Layer 11 of a small transformer language model trained on English Wikipedia (23 layers, counted from 0, width 128).
A neuron's activation on a vector x is SiLU(gate . x) times (in . x), where the dot is the dot product.

Input weights of the MLP neurons that the questions are about. A number n stands for n times 0.011.
n22 gate: 1 -31 46 13 23 -7 14 -27 18 25 -7 -17 -26 9 31 -5 -29 -12 23 11 35 -9 -1 -10 -7 20 7 14 5 -9 24 -8 71 4 -21 -31 -1 -9 -8 5 28 -8 -1 -27 2 -4 -2 5 33 12 30 -29 7 1 -41 58 -18 -6 6 -40 41 -9 -35 -23 0 -18 61 -13 1 4 -21 -24 19 4 42 9 18 7 23 -36 35 44 13 28 -41 -31 -10 53 9 41 -37 18 30 2 -3 0 -15 25 -21 -1 -40 -35 -35 14 -7 25 5 -23 3 38 -12 -23 -1 -29 -11 -17 -19 -56 7 -33 7 51 -34 38 -18 -2 2 -9
n76 gate: -23 0 -63 15 7 5 -22 21 22 -49 -14 -59 -15 -19 -14 32 0 -50 -15 -27 -6 6 -23 -41 31 -14 23 42 8 39 -47 -43 -34 -10 14 -17 -17 4 14 11 24 -21 49 -18 10 10 -42 -48 -16 1 1 10 -3 21 5 37 13 26 46 1 26 1 -16 4 15 -3 -1 -6 -44 -7 -3 6 25 3 10 -11 1 18 3 4 25 -5 -18 15 6 14 16 -12 10 -17 19 6 29 -28 -16 -21 38 -6 -11 -16 -20 18 -2 13 -15 27 -12 13 7 2 -3 -31 -28 23 -17 -36 -8 39 -33 31 4 -19 19 -9 -8 39 -11 18
n107 gate: -20 -22 10 -26 -1 -28 20 17 -31 -39 9 -9 -9 1 -46 -3 -15 19 1 -3 2 -18 33 -6 10 39 30 1 -19 26 -58 0 -19 -1 -19 19 25 -49 -6 22 -31 -21 32 -33 3 -52 62 -18 1 1 -26 33 10 6 -14 -6 6 27 5 7 9 3 -37 5 -2 43 22 -22 19 2 -37 -20 17 -9 -19 -11 8 -8 4 3 3 -12 23 -2 -17 3 21 -6 1 5 25 -10 17 -32 20 6 35 16 -47 -15 16 26 52 15 -12 4 24 17 73 11 -19 -17 -20 5 -15 11 6 -11 -18 29 -30 -41 -13 27 25 15 -1 -30
n138 gate: -7 -9 29 -12 34 16 11 -9 24 2 22 15 13 -19 -10 5 -20 -20 -38 -53 7 39 -7 -9 -20 -6 -12 -44 -9 -16 -26 24 -5 -24 1 12 -34 14 -13 25 -36 -3 6 10 18 -7 13 16 -28 46 -12 2 7 -20 -9 33 1 44 -16 -10 7 -5 -12 -19 32 -9 -12 -38 1 17 26 -37 20 5 8 -69 36 -3 6 4 3 6 -2 14 -24 14 -37 -32 27 -41 13 -26 9 -19 16 39 -1 -10 20 10 15 23 -26 55 -20 -2 -45 -32 -17 -15 -13 -15 32 29 -19 -12 -21 18 1 29 -3 -43 25 -11 8 -14 27 -29
n145 gate: -19 15 26 3 11 -8 -4 -4 -26 -8 -38 -2 -74 -13 -45 -23 -8 3 -4 15 -28 9 -18 45 27 18 35 26 11 -22 -12 -28 18 46 12 7 -19 -15 37 -25 -41 -10 -48 2 -40 3 33 -33 54 24 -15 3 -32 -36 -27 -28 18 -39 -1 1 7 -2 -7 27 -56 5 7 -8 -9 10 -36 -22 1 39 -18 23 22 -22 -14 14 -12 -11 35 -2 -10 -22 -17 23 -13 -33 -20 0 -9 8 4 -24 4 26 -23 24 17 -24 25 -29 14 17 2 71 -4 -26 -8 -3 10 3 -4 -19 -4 -43 -5 -13 30 -15 21 -9 7 -26 -35 34
n164 gate: 8 16 -4 0 29 -24 -6 5 2 8 14 -10 38 3 -17 -2 -22 15 51 11 27 4 4 -15 -63 -19 7 -43 -7 -22 4 20 15 6 43 -47 -66 6 -10 26 -21 -17 4 -30 21 -9 1 -7 16 6 -3 -12 -32 -21 11 27 20 -63 5 -30 -4 -20 -6 -64 12 -7 14 -11 -32 -27 0 -27 38 12 -6 -5 -1 1 14 22 1 -24 -33 16 33 -9 0 40 20 23 -15 -8 -6 40 -8 5 -11 17 26 16 -1 13 4 -20 -14 -4 -9 11 4 0 -42 22 -12 65 -25 -10 -29 -1 -13 -19 -37 -61 -7 28 -25 7 -44 37
n165 gate: -8 23 21 -51 43 -1 5 37 27 -9 37 -14 4 12 -59 -25 36 61 -18 17 18 -9 24 -31 -4 5 5 -34 24 28 0 12 16 -2 -50 32 3 -42 10 -10 25 15 -18 -17 2 -13 33 12 -9 -30 -20 4 -7 -70 -51 14 -37 -8 -3 19 14 -7 -8 20 33 19 8 -12 -11 -2 34 5 43 3 -7 -8 -32 48 38 -1 40 18 -28 6 1 29 34 8 -34 -29 -17 32 2 -12 3 5 -45 18 -37 -4 -3 47 2 6 38 -6 10 -12 28 -18 -25 39 0 -62 -23 -23 -14 -37 -14 2 39 27 16 10 -8 24 -6 -14
n249 gate: -6 14 -50 -9 30 -14 -13 18 -32 -24 -24 -18 -7 -1 -8 22 -1 -38 6 32 21 -22 2 10 -15 -19 -43 -8 20 2 -6 -32 -4 -62 -29 -36 -8 -18 -15 -8 11 -26 6 18 -18 0 -32 -26 -24 -19 -14 25 -8 32 36 9 -23 3 8 14 9 50 -2 -14 -11 3 -21 23 30 -42 6 -12 12 24 35 -24 19 23 51 20 27 -5 27 -28 -19 4 -42 -9 -12 -3 -5 -13 -9 -21 6 6 -62 -26 13 -18 -13 -30 -15 -9 29 -4 -37 -49 2 38 2 -48 -18 -10 -14 14 24 17 43 -9 44 25 -27 0 -9 14 -1 11
n261 gate: 4 11 20 27 1 6 -71 -18 -6 -11 -62 -53 -11 -15 -40 9 -1 -26 -31 -18 -13 -26 -22 -25 8 15 28 -10 7 39 -38 13 25 -18 1 11 20 -14 -15 -23 14 -19 -19 6 27 -10 9 4 -21 11 11 -18 13 5 34 27 5 4 39 -6 3 1 0 4 -49 12 -20 -6 -18 9 45 12 7 22 -16 -33 0 -4 -2 47 -44 12 -19 -3 -8 -7 24 4 -6 8 -33 51 -22 -12 4 29 37 7 41 42 -6 21 -10 11 -13 -1 -48 15 66 20 -14 15 39 46 -14 -9 -22 -29 25 7 16 -21 -19 13 17 -8 -8 -13
n301 gate: 19 4 10 39 -17 -24 6 37 -38 -12 9 -13 -8 -15 8 -38 -22 30 25 -41 20 65 32 37 -15 -10 56 3 23 2 30 18 13 -34 13 -1 9 38 15 16 54 67 32 -18 -32 18 -9 -15 -25 -47 1 -1 -7 13 14 -3 4 -5 -4 15 -20 17 -17 4 1 -48 4 64 5 -1 41 2 -16 48 16 36 -36 -55 -33 30 21 -1 31 38 8 -12 12 -2 33 -9 34 -18 33 12 9 17 43 39 6 40 -44 41 -17 -4 -19 -6 33 8 34 39 -27 23 6 12 -12 -1 37 -10 -18 -12 17 15 -10 37 -6 -2 -42 -10
n22 in: 9 16 9 8 18 -12 -1 -7 3 -42 15 -47 16 -77 -8 -6 -7 -10 -26 28 -31 -11 -2 -15 13 -20 1 -27 6 -22 -13 -27 -8 21 4 -65 -40 23 -5 22 14 -19 14 -16 -53 29 -2 5 23 -20 -10 -39 -6 -38 14 33 -6 -27 -3 -57 57 -51 -3 -10 0 9 9 -21 38 -25 -22 -5 -7 11 -32 6 22 30 38 -14 -1 0 2 29 0 2 20 -9 -64 -32 -38 8 24 14 -12 -2 -37 -2 -18 -58 -21 -96 -10 31 14 8 -18 11 -5 12 11 5 3 -1 34 -32 43 -31 -13 11 -27 23 5 32 10 20 60 8
n76 in: 35 -15 30 -28 -32 0 -10 8 -15 -44 -5 32 -38 14 -10 9 25 35 14 -4 -25 -15 -17 -12 -25 6 -1 15 16 -37 -15 -35 31 -11 7 7 -3 33 -33 -9 -28 -2 -37 13 -30 -1 34 33 25 37 -28 20 13 13 -64 -51 -9 -26 -16 69 25 13 45 40 -12 55 4 -28 25 8 -5 16 17 1 55 24 -31 2 4 2 20 5 -9 6 7 21 34 -32 -34 2 -30 0 -18 -13 23 39 13 -4 -1 30 0 2 8 -46 33 16 22 19 -7 5 12 -11 35 4 -19 -5 56 -48 -20 -13 -5 2 -14 -16 28 -19 20 20
n107 in: 43 0 11 20 -43 -23 3 3 -4 9 -5 5 -2 7 6 20 -19 -30 -26 -34 42 45 -6 7 -12 -51 3 7 -4 -48 50 50 -9 -13 -32 -43 41 -41 -13 59 30 -15 -50 4 -40 -11 -11 -13 -2 -39 -14 20 -9 31 -32 17 -7 13 -8 -21 4 14 8 -12 31 -2 68 28 9 2 16 16 -29 32 7 65 9 25 36 0 8 -5 -45 -7 -37 2 -23 45 18 0 -13 -8 -20 44 8 -27 -16 30 -19 24 -49 38 -58 -21 -3 -6 -31 14 11 26 -15 2 20 -59 -20 -19 2 29 45 12 -22 -15 -14 -48 46 15 10 -25
n138 in: 3 5 -39 -46 -29 4 46 -4 -32 -33 14 53 -14 20 -27 -30 22 7 21 7 24 25 -51 -20 -25 -17 19 -18 9 -1 -27 30 -28 54 27 -12 -33 4 -13 28 33 -23 -18 16 -22 -26 23 32 -31 -12 37 9 35 -1 -1 -35 1 -9 -19 2 10 -7 -31 10 -18 15 78 -10 8 14 9 -4 -27 -11 0 -10 -6 -6 31 19 43 -34 22 56 -1 25 27 -15 -5 -24 6 -17 -45 0 7 13 5 -20 49 -31 -1 -28 -22 16 -19 20 -19 -35 -43 40 -19 10 4 2 22 2 3 -29 7 -23 -18 7 3 17 -16 7 -7 -44
n145 in: -26 49 44 -1 7 12 4 -14 37 8 -7 -30 6 -61 -1 -2 41 -11 -11 37 33 -10 41 0 3 -5 11 13 43 -14 -19 15 17 -2 75 -39 2 31 39 53 42 20 15 17 13 37 -10 26 -29 29 -6 30 53 -53 14 10 -9 50 21 1 -5 -18 -24 1 -2 4 10 -3 -4 16 -12 26 -5 2 -24 9 0 -11 -18 -23 10 22 -28 8 13 -26 -8 -1 -6 40 8 -18 27 -32 -1 -18 21 -51 -23 -33 9 7 -34 -3 -53 -36 25 -20 18 -18 0 18 2 1 0 14 13 -10 25 -4 7 -42 15 52 18 31 11 -38
n164 in: 33 29 -24 -6 -18 11 38 7 -13 11 -12 -16 -21 5 14 21 -18 -27 23 -27 14 4 -6 20 -11 7 12 -52 8 -13 -33 14 11 2 17 54 -10 4 26 26 -24 -31 -3 -3 -38 -47 46 -14 -8 7 18 44 2 17 34 36 25 6 -51 -6 6 -23 -22 -32 -4 -17 1 -15 8 39 -7 -21 -24 -40 47 -37 -9 30 26 5 -23 33 -37 -39 -10 -14 12 -21 -20 -18 10 2 13 -20 -3 -29 18 22 31 -16 37 26 38 -13 14 29 1 -43 -18 19 -11 6 35 -11 -35 -41 -22 19 -48 -26 18 -37 16 6 10 -10 33 -14
n165 in: 14 14 2 -16 -7 23 14 26 39 21 -35 14 3 -22 -75 -3 51 17 52 -4 5 -9 -42 44 -28 3 20 -29 0 -1 21 64 2 7 -14 25 3 -6 75 -4 24 28 22 8 20 11 -38 38 -57 15 25 16 -7 26 -14 -9 26 13 27 -21 -4 -39 -19 4 -6 15 14 -13 2 -42 -16 -26 -40 -20 -36 -30 -43 39 -10 -13 -19 25 -2 -16 3 -17 34 -11 -3 22 21 7 21 14 -1 20 -21 36 -2 26 -15 0 -24 14 62 29 -13 19 7 37 -28 -25 1 -52 -16 -39 -10 18 -11 -15 14 9 35 16 -20 4 -20 -1
n249 in: 7 5 -27 -14 -1 -14 65 -1 27 -30 31 8 37 29 -53 60 7 -31 40 6 -2 23 -8 -33 -5 -24 17 13 -14 0 -15 -38 9 11 -11 -3 42 21 17 -5 26 53 32 -25 -34 7 10 16 1 -43 60 -14 -12 -37 45 18 -27 3 13 -48 31 -34 22 47 16 22 30 16 -13 25 2 -18 2 -20 2 -11 31 3 -30 -19 -33 7 17 -12 -8 7 -8 10 -28 -11 -45 -16 -4 -1 -37 32 -11 4 -18 7 1 38 46 56 -19 -2 -1 -12 15 -4 3 -6 7 -21 -21 41 13 -28 -16 11 -19 32 24 -24 -8 -24 -9 -14
n261 in: 40 6 -44 38 -7 -10 20 14 -3 -37 -3 -16 -12 -3 34 -51 -2 2 1 -48 25 -28 29 -6 3 -2 -35 -7 -18 -44 23 -23 35 6 3 -19 -2 -28 -37 -8 -5 11 -15 -36 1 30 -22 -36 -13 -28 -31 9 57 8 -10 0 -7 -17 -21 7 13 26 -14 39 19 -21 -4 -10 -21 -53 -31 30 22 -23 -35 5 -9 -11 -57 13 -58 11 39 17 -26 41 -10 -18 7 -39 -1 -44 -8 25 33 45 4 19 32 8 -15 -41 6 -40 -4 39 5 -18 -20 -9 -10 -15 -6 -50 50 30 19 -12 -11 -5 10 -33 28 -4 21 18 0 1
n301 in: -26 41 24 -5 -5 0 -20 23 6 8 -8 20 26 22 6 4 13 -9 2 -1 -7 4 -16 43 -8 40 -4 25 17 -9 20 3 -3 12 2 27 18 25 -8 -4 72 5 15 40 5 59 36 -8 -23 20 32 -61 -50 6 -37 21 15 -6 5 -14 51 -37 1 11 36 -21 -31 51 33 -10 4 -31 -28 18 -26 8 8 61 57 21 -27 23 11 37 24 -31 1 2 23 5 -23 -31 6 56 2 -2 14 29 38 -40 26 35 6 9 -1 47 13 -3 38 -10 -36 -22 28 -11 -46 15 14 -27 -3 -3 1 -26 26 -40 -32 12 -12 -4

Each question shows a token from some text and the vector x that enters the MLP there. A number n stands for n times 0.041.

" for": -8 -7 40 -5 -12 12 -6 32 -5 29 25 46 9 -16 32 1 3 33 -24 -22 27 -27 18 -7 -24 12 2 -3 46 -13 28 6 -31 -1 15 -40 18 -23 -6 -17 13 -54 -22 -17 -3 -25 6 30 12 23 20 -2 8 -3 -9 43 53 -27 -40 15 -7 1 31 24 2 15 -31 5 16 60 -3 -13 -34 7 8 -25 -12 -31 34 13 -24 4 -3 -1 6 9 19 2 -32 17 -32 -15 6 9 -34 30 26 -38 -11 4 9 16 -32 0 28 -4 -29 -7 -19 4 14 -9 -16 16 2 -11 17 1 34 4 -8 2 17 5 12 19 10 16
Which two neurons fire most, strongest first? n138, n249

" H": -31 0 -3 16 1 17 8 12 1 9 38 11 9 33 56 -3 28 -7 -7 -24 8 -39 25 12 -16 7 2 11 11 10 -17 -20 5 -12 16 -3 7 -7 40 -23 -7 -30 -3 44 15 37 -55 37 -12 -17 21 28 1 12 -20 9 -3 -1 11 -10 -18 -32 -23 40 -8 17 -16 24 25 45 -16 20 -29 4 -11 38 -15 19 27 15 -37 35 16 -6 -2 -34 -13 -24 3 -19 22 -40 5 1 -12 28 4 -25 -30 -9 -6 -13 -2 22 32 0 20 24 15 -2 30 -36 22 2 -29 10 -8 5 16 12 -23 -32 2 -41 31 19 -10 22
The most active neuron and its activation: n138, at about 1.2

"l": -38 -29 -4 52 25 0 -24 -17 8 6 23 3 14 2 14 15 50 -2 21 -19 -19 -1 10 -40 11 -2 29 -30 30 -3 14 -8 -24 5 -20 18 -2 -8 1 -28 6 3 -36 -1 -42 1 6 20 24 14 -13 -15 20 -3 -8 -9 -7 -22 -33 27 18 -45 -42 18 -18 -20 14 17 -10 18 2 -12 -41 -14 -22 6 -38 12 16 24 -17 -9 39 -31 0 -22 -29 -67 28 -28 19 -14 2 -19 21 10 11 -54 39 12 -12 -3 -20 16 22 -6 -36 5 -10 14 24 -3 24 49 18 26 -12 -26 13 22 0 1 -9 -7 26 -2 13 34
Which of these neurons fires most? n138

"as": 15 34 11 2 34 -13 50 -11 -17 -3 8 -7 35 14 15 -6 9 19 -5 35 13 -22 -6 -23 12 -2 17 -39 10 4 3 -3 -14 -14 -30 12 -18 6 16 -48 13 -3 5 24 26 -6 -8 17 13 2 26 19 29 11 -16 -42 16 -63 -12 -8 -14 -35 35 -18 -8 40 4 -7 -6 20 -18 13 -38 5 -23 11 23 29 -7 10 15 30 -27 -17 21 -13 21 -10 3 -35 25 6 -13 -17 -46 26 4 5 -14 55 3 9 -23 7 12 -13 32 -5 -9 45 37 -42 -8 -4 12 38 2 52 28 12 -6 -30 5 -33 -21 12 29 14
Which two neurons fire most, strongest first? n165, n261

"anc": -7 14 -62 44 1 53 -5 20 12 24 9 7 9 -6 -15 2 -23 21 7 10 -9 15 -21 -16 -3 -18 -3 -28 35 44 28 -18 -8 -12 1 -25 -14 9 -2 -29 -33 1 -30 11 38 24 5 -14 29 -28 3 3 30 54 3 -24 8 -11 -35 11 -19 -9 -6 29 26 8 -10 11 17 81 -14 8 -26 4 5 -3 -14 9 -16 18 22 0 -22 -4 15 -31 -10 3 21 -57 3 -13 0 -29 3 25 9 -38 -2 11 24 -15 -33 3 9 10 16 6 -23 9 10 -37 3 12 21 -8 18 17 -20 8 -8 -23 38 -39 11 -21 -19 17
The three highest activations, in order: n76, n138, n301

" v": -11 -8 -25 9 -16 46 -33 9 59 17 30 -5 -19 28 28 -11 -7 -1 12 -17 19 -35 -16 -24 -9 25 11 -15 31 -8 -31 21 -27 5 14 6 8 -37 -9 -6 31 -46 -29 19 21 -29 -21 38 -5 -17 25 20 21 -6 15 14 -4 -2 -7 1 18 -35 -18 25 -6 23 27 3 -2 41 -35 25 -37 29 -19 39 -25 6 25 14 -30 29 13 5 40 -31 -16 -1 10 -30 10 9 -5 -27 -5 32 42 -43 -9 -19 1 -7 8 12 35 15 32 14 -9 6 -1 -15 4 -11 -6 38 30 -4 20 20 -19 4 19 -30 -4 26 -9 49
The most active neuron and its activation: n76, at about 1.9

" th": -46 -11 8 25 -2 9 16 7 35 25 -12 1 -2 -1 27 -2 16 -3 -27 8 27 5 34 -16 3 -10 21 -6 18 -12 13 -13 -10 -7 12 -7 25 16 11 -36 28 -57 -19 14 17 -11 -11 64 23 19 4 0 -27 0 -29 -3 36 3 -44 2 5 8 -18 19 -15 -3 23 10 -23 61 -2 18 -32 41 -20 43 4 4 15 2 -39 24 28 -6 -5 -36 17 7 -7 -17 3 12 -9 -36 0 -15 12 -27 6 19 -2 -2 10 -5 17 16 19 51 -15 7 12 -33 25 14 -34 67 3 14 19 -4 11 -40 5 -16 21 27 9 20
Which of these neurons fires most? n145

" J": -29 -18 -37 -1 3 30 2 -11 8 6 47 -9 13 38 11 -25 16 10 -6 -29 11 -25 22 -24 -25 -25 18 10 3 14 -15 -20 -15 -14 20 4 29 -22 20 11 21 -28 -21 52 26 -2 -51 27 12 -1 0 17 -11 10 -14 21 -1 -31 16 -11 -15 -24 -8 30 -1 -14 -6 21 24 41 -3 12 -21 13 -6 47 -24 14 56 9 -14 45 14 5 34 -35 -17 -10 20 -24 -2 -36 8 -4 -12 36 9 -24 -19 17 -11 -23 -27 18 29 -1 20 18 8 8 25 -39 -7 24 3 6 -5 -1 34 6 -40 -39 21 -30 19 22 12 17
Which of these neurons fires most? n164

"eral": 1 22 6 16 -28 19 56 5 -48 -8 33 8 6 35 0 11 10 20 0 -30 -5 1 5 -25 -8 2 40 -24 31 -32 26 -25 -26 15 14 12 19 -24 10 -20 11 -38 -15 49 13 -15 -11 -2 -11 21 -15 -20 20 -11 -22 -14 24 4 -49 7 -61 1 -35 -12 21 38 -1 38 -1 0 -34 4 16 -35 -23 2 -14 -15 -12 41 -2 -3 19 -56 6 -13 14 7 7 6 -21 -6 -24 -8 -26 36 12 -46 -5 4 15 0 -20 29 0 -6 21 7 10 50 17 -1 8 -24 9 -18 -9 9 -22 -9 -8 -28 -7 -59 -13 -8 -6 3
Which of these neurons fires most? n107

" to": 0 -22 25 21 8 -3 -24 37 -17 28 34 13 22 3 34 11 12 -9 -5 -5 -10 -17 -27 -14 -6 2 -28 -14 38 0 -12 11 -22 24 -5 -14 25 9 -4 -38 37 -5 12 -15 -25 -1 -18 13 -14 14 -19 20 28 -17 -6 8 12 -30 -15 12 -10 -14 6 7 -5 -16 -33 31 11 33 -36 -18 -42 -21 -28 -47 -16 -33 1 0 -19 -1 20 4 2 9 47 -23 3 -8 -26 -20 39 -11 -13 33 12 -6 -16 15 21 -34 5 9 -6 27 -32 -26 -42 -1 34 -34 -31 12 7 23 6 -9 -1 9 -49 -19 3 31 -1 14 11 81
Which of these neurons fires most? n107

"ough": 3 -2 38 21 -6 50 -39 -23 -5 16 10 -21 -6 32 2 37 34 11 25 -2 -4 -17 -12 2 11 15 -20 -38 -21 8 39 0 -13 -1 52 -41 18 -15 23 -27 -13 -10 -37 -21 8 18 -36 -5 -5 -25 -41 20 -2 -35 -3 43 30 -10 8 -10 -48 0 24 25 7 5 25 -31 42 42 15 -27 13 13 -12 -15 -7 -15 -42 -4 19 15 4 -28 -14 -23 -11 7 -24 12 -22 -31 40 -29 -35 2 35 2 5 14 11 4 -26 7 12 -10 21 -16 -14 -3 6 21 20 -23 -41 -6 26 -14 5 -7 -8 -4 -20 -19 13 11 19 17
Which of these neurons fires most? n145

" G": -33 10 -36 30 4 -7 -1 6 -3 36 17 25 1 19 27 -1 19 31 36 -5 0 -21 20 -10 -25 -18 45 8 14 3 6 4 -11 11 4 -8 22 -11 -5 -14 5 -33 -19 58 38 32 -11 21 -3 3 23 5 -27 -35 -16 1 -17 -18 -13 -7 -6 -41 -7 31 14 4 0 16 -4 53 -24 -11 -32 20 -21 31 -5 -1 55 30 -38 26 -12 3 41 -39 11 -16 8 -30 -16 -48 -24 1 -8 36 34 12 -21 2 -22 -10 -2 4 17 -10 -10 8 13 2 4 -19 14 24 -18 -12 7 10 -3 6 -48 -18 8 -47 6 15 12 42
Which of these neurons fires most? n261

"ollow": -12 -8 -23 3 -11 21 7 -16 -12 -3 1 9 48 -24 -35 39 5 25 12 16 -6 -2 -32 -46 -28 -27 -12 -50 10 12 22 20 -6 15 3 -9 17 -7 42 -27 -9 0 -27 -21 36 -46 -41 47 12 26 15 -2 12 11 32 22 19 4 -39 -24 -10 -17 7 18 26 -9 0 -35 13 56 -6 -16 9 26 38 12 -23 5 -8 6 4 4 23 -21 17 10 -3 11 8 -15 -24 -29 -6 -35 -11 34 23 12 5 7 -3 6 -3 22 27 -20 18 -7 -21 22 -8 -17 48 43 0 -14 24 14 25 2 -39 -14 1 -38 25 29 25 12
The most active neuron and its activation: n138, at about 17

" O": -28 28 -25 17 -3 -2 16 10 15 37 2 36 9 55 46 -8 -9 27 26 -13 18 -29 1 -16 -8 -28 40 -14 23 9 -27 12 -10 6 4 -18 50 7 -5 -9 -1 -30 4 21 19 34 0 37 4 -18 21 6 -3 -18 6 19 24 -40 14 -32 -17 -29 -22 7 1 6 2 2 29 40 -24 2 -21 11 8 3 -34 17 46 19 -9 33 -7 -15 8 -21 12 -34 -15 -3 6 -39 -13 4 -47 20 23 17 -51 -13 -19 -25 -15 26 24 1 0 -1 -6 11 3 -6 -7 23 -23 24 -6 13 -20 -2 -8 -18 -7 -62 19 5 16 34
Which two neurons fire most, strongest first? n164, n261

" |\n": -1 5 -8 49 22 18 -14 -13 -2 31 18 10 20 34 43 4 4 -11 -2 -24 -5 -23 -14 21 11 9 11 -19 58 29 1 24 19 18 -30 -16 -3 0 45 -16 -30 -15 -18 12 -4 27 -16 14 -1 -47 16 15 10 19 19 -9 7 -21 0 -26 -13 1 13 23 0 22 -21 14 -10 34 -30 35 -1 -23 -20 11 9 25 63 9 -45 11 35 -15 16 1 -15 21 -9 -14 -12 0 10 -22 -5 35 0 -50 -20 10 -2 20 17 21 -8 -21 -27 -16 -3 -8 12 9 -16 27 -38 -8 28 -4 32 11 -38 -24 7 -55 -13 8 7 44
Which of these neurons fires most? n249

"ap": -5 38 -2 -5 -2 11 37 16 -22 41 5 24 -6 -19 -13 11 -23 17 4 -1 18 -17 21 -35 -19 13 38 -38 -20 34 26 77 4 -1 -22 -46 12 -14 24 -10 6 -14 -43 11 21 -28 -54 -3 -27 -39 7 -15 38 7 -10 -24 20 -18 -23 4 -26 -31 -6 -16 26 -8 18 -3 11 54 -31 -5 4 26 -16 22 1 -17 9 18 5 36 11 -13 34 26 -1 -7 -5 -4 5 -4 17 26 -21 45 15 -25 -42 12 21 -33 -10 10 19 7 11 11 8 9 -16 -15 -11 -7 3 17 16 7 -43 -1 0 -5 -2 -22 -8 13 -20 4
Which two neurons fire most, strongest first? n165, n107

" A": -22 24 -20 7 -6 3 21 9 0 34 17 14 22 27 16 -13 3 42 4 -17 9 -27 10 2 29 8 21 -28 5 1 -25 -9 -8 0 -9 -31 16 -16 -3 -3 1 -46 -8 45 2 17 -21 28 -2 -8 -5 26 -60 10 -40 6 3 -28 -18 -15 -14 -22 -9 1 -24 18 -5 13 -3 47 -6 0 -7 17 13 16 8 3 50 39 -29 44 3 -12 3 -42 3 -4 -22 -20 21 -20 -16 11 -49 -6 62 -28 -40 -19 -20 -12 1 16 25 -1 -1 4 25 21 25 -26 -7 23 0 27 -7 31 -11 -6 -10 -17 3 -48 34 -23 32 40
Which two neurons fire most, strongest first? n107, n261

"20": 6 26 -5 39 35 7 29 -7 -2 0 30 18 -21 16 49 14 23 30 10 2 17 -28 -5 -26 -6 -42 56 -6 26 10 17 19 -15 23 -10 17 29 -33 -4 -35 -10 8 -16 5 -12 -46 21 6 28 -17 9 -38 14 12 41 43 6 5 -6 -15 1 -18 -16 -16 17 26 -35 -9 -5 48 -34 -2 8 -5 12 16 1 -14 30 2 -12 36 21 -25 33 17 28 1 34 -49 17 -21 10 -13 -6 9 -6 -13 -15 -7 -7 -2 1 12 16 18 8 -20 -25 16 18 -42 -3 28 -6 15 -6 5 14 -7 -22 -10 16 -39 -6 -25 4 33
The most active neuron and its activation: n145, at about 1.4

"w": -17 29 -40 74 7 12 25 5 15 -10 5 14 -27 15 20 40 -35 18 2 34 -17 -14 -34 -26 9 -25 -5 -40 35 28 37 -24 6 -41 9 -12 -8 -29 8 -9 13 -6 -46 57 -9 -4 -7 13 13 4 10 13 -9 -17 -2 -20 7 -50 0 15 6 4 -34 -1 38 25 7 7 14 26 12 -7 -19 2 -21 42 -18 -23 -17 -23 -23 6 -16 -9 -6 22 -5 -1 -14 -32 29 4 0 -18 15 28 5 -28 3 -29 -14 -2 -18 20 58 0 -5 8 16 -7 7 -3 -10 -22 -20 13 -33 20 -5 2 12 -11 4 -43 9 35 25 10
Which of these neurons fires most? n76

"p": -13 10 -35 4 10 3 29 -3 4 5 1 5 6 -14 11 21 27 32 36 54 36 -4 -19 -1 38 -19 22 -2 36 -22 1 11 -24 -10 -24 -21 -7 0 -29 8 -4 -5 0 15 27 -10 -4 -8 -4 -26 15 7 -22 -32 -2 10 -16 -11 -41 9 -24 -46 -7 42 17 17 5 1 -3 1 -29 -17 -5 29 -19 20 -12 26 -1 1 -14 19 17 -24 10 -2 -16 -6 11 -73 14 19 11 -28 -24 13 10 -35 -13 -12 4 -3 -27 14 10 55 2 -12 -31 28 5 -10 -35 -25 25 69 31 5 3 -20 -16 4 21 -43 -12 27 37 -5
Which two neurons fire most, strongest first? n249, n165

"03": 14 18 -4 29 17 34 17 3 15 40 51 2 30 9 45 23 20 22 24 20 -12 -45 -5 -31 32 0 20 -3 25 19 22 43 -7 31 -26 -34 43 -17 6 2 17 12 5 27 25 -13 40 51 38 6 -3 -12 17 -11 0 -16 11 17 -47 5 -23 -3 -4 -13 17 30 17 13 -11 20 -16 5 9 -4 10 -28 2 2 32 2 -26 24 -4 -28 19 -19 0 -21 8 -25 0 -1 -19 -2 19 30 46 -9 6 -10 -4 5 -19 20 33 -22 16 5 -22 1 28 -16 -12 -6 -35 37 8 7 21 7 -32 -12 -2 -24 -5 -37 21 20
The three highest activations, in order: n22, n261, n107

" their": 32 -6 24 21 10 -17 14 -7 5 18 43 2 9 12 28 -13 -51 17 -19 -43 -3 -29 27 -11 -33 13 21 -7 35 7 -4 18 -13 18 14 -17 13 -26 20 -30 7 -35 -1 63 -8 8 -14 34 25 29 8 -17 32 -25 21 1 9 -40 -44 0 16 6 -14 15 -30 -37 -7 -7 -32 35 -5 10 -59 16 -6 -7 21 0 46 -3 24 38 36 -20 15 5 -10 -15 12 5 5 16 -14 0 -15 34 -5 -13 -6 2 -7 15 -19 -7 9 19 21 -16 -14 -6 23 -10 10 -2 -45 26 -18 0 -24 -20 -29 -30 9 4 46 -11 4 32
The three highest activations, in order: n164, n138, n165

"a": -18 46 -4 -10 -26 34 4 -8 -30 -1 -3 8 47 23 11 7 6 10 -22 -28 36 -14 2 -46 20 -11 25 -20 9 14 -10 11 -52 -7 -5 0 14 -31 25 -31 -5 -26 -5 34 17 -21 -46 31 -23 -11 -13 -6 -14 -1 -6 -9 -10 -25 30 24 11 -29 7 12 2 28 -15 40 -7 35 -48 -24 16 2 -1 -1 -19 -2 -14 2 -8 32 1 12 -13 -25 -6 -13 -16 -15 3 -64 28 15 -11 26 22 -32 12 -30 -25 -16 -37 10 33 -20 36 8 9 16 10 -35 3 23 5 31 -29 2 -3 -19 -12 -22 -12 -7 7 -12 -9 56
The most active neuron and its activation: n164, at about 0.4

" Ar": -35 19 -25 -6 -18 18 37 -7 6 18 14 21 0 57 13 18 12 18 29 -8 -5 -36 36 21 -4 -1 39 -48 29 -3 18 10 -16 36 24 -8 23 -35 -4 1 4 -69 -18 70 10 11 -25 -3 6 16 11 -12 -22 -17 -16 17 29 -15 -30 -4 -2 -7 -8 6 12 -3 -3 18 26 32 -18 4 3 -25 -3 20 -40 26 32 36 3 38 3 8 10 -24 22 1 -26 -46 -6 -25 -6 0 -30 11 18 -10 -42 -3 -9 -34 -4 7 4 1 -1 9 23 12 14 -24 -13 17 2 13 11 11 13 5 -46 -23 16 -33 5 14 27 22
The three highest activations, in order: n164, n107, n249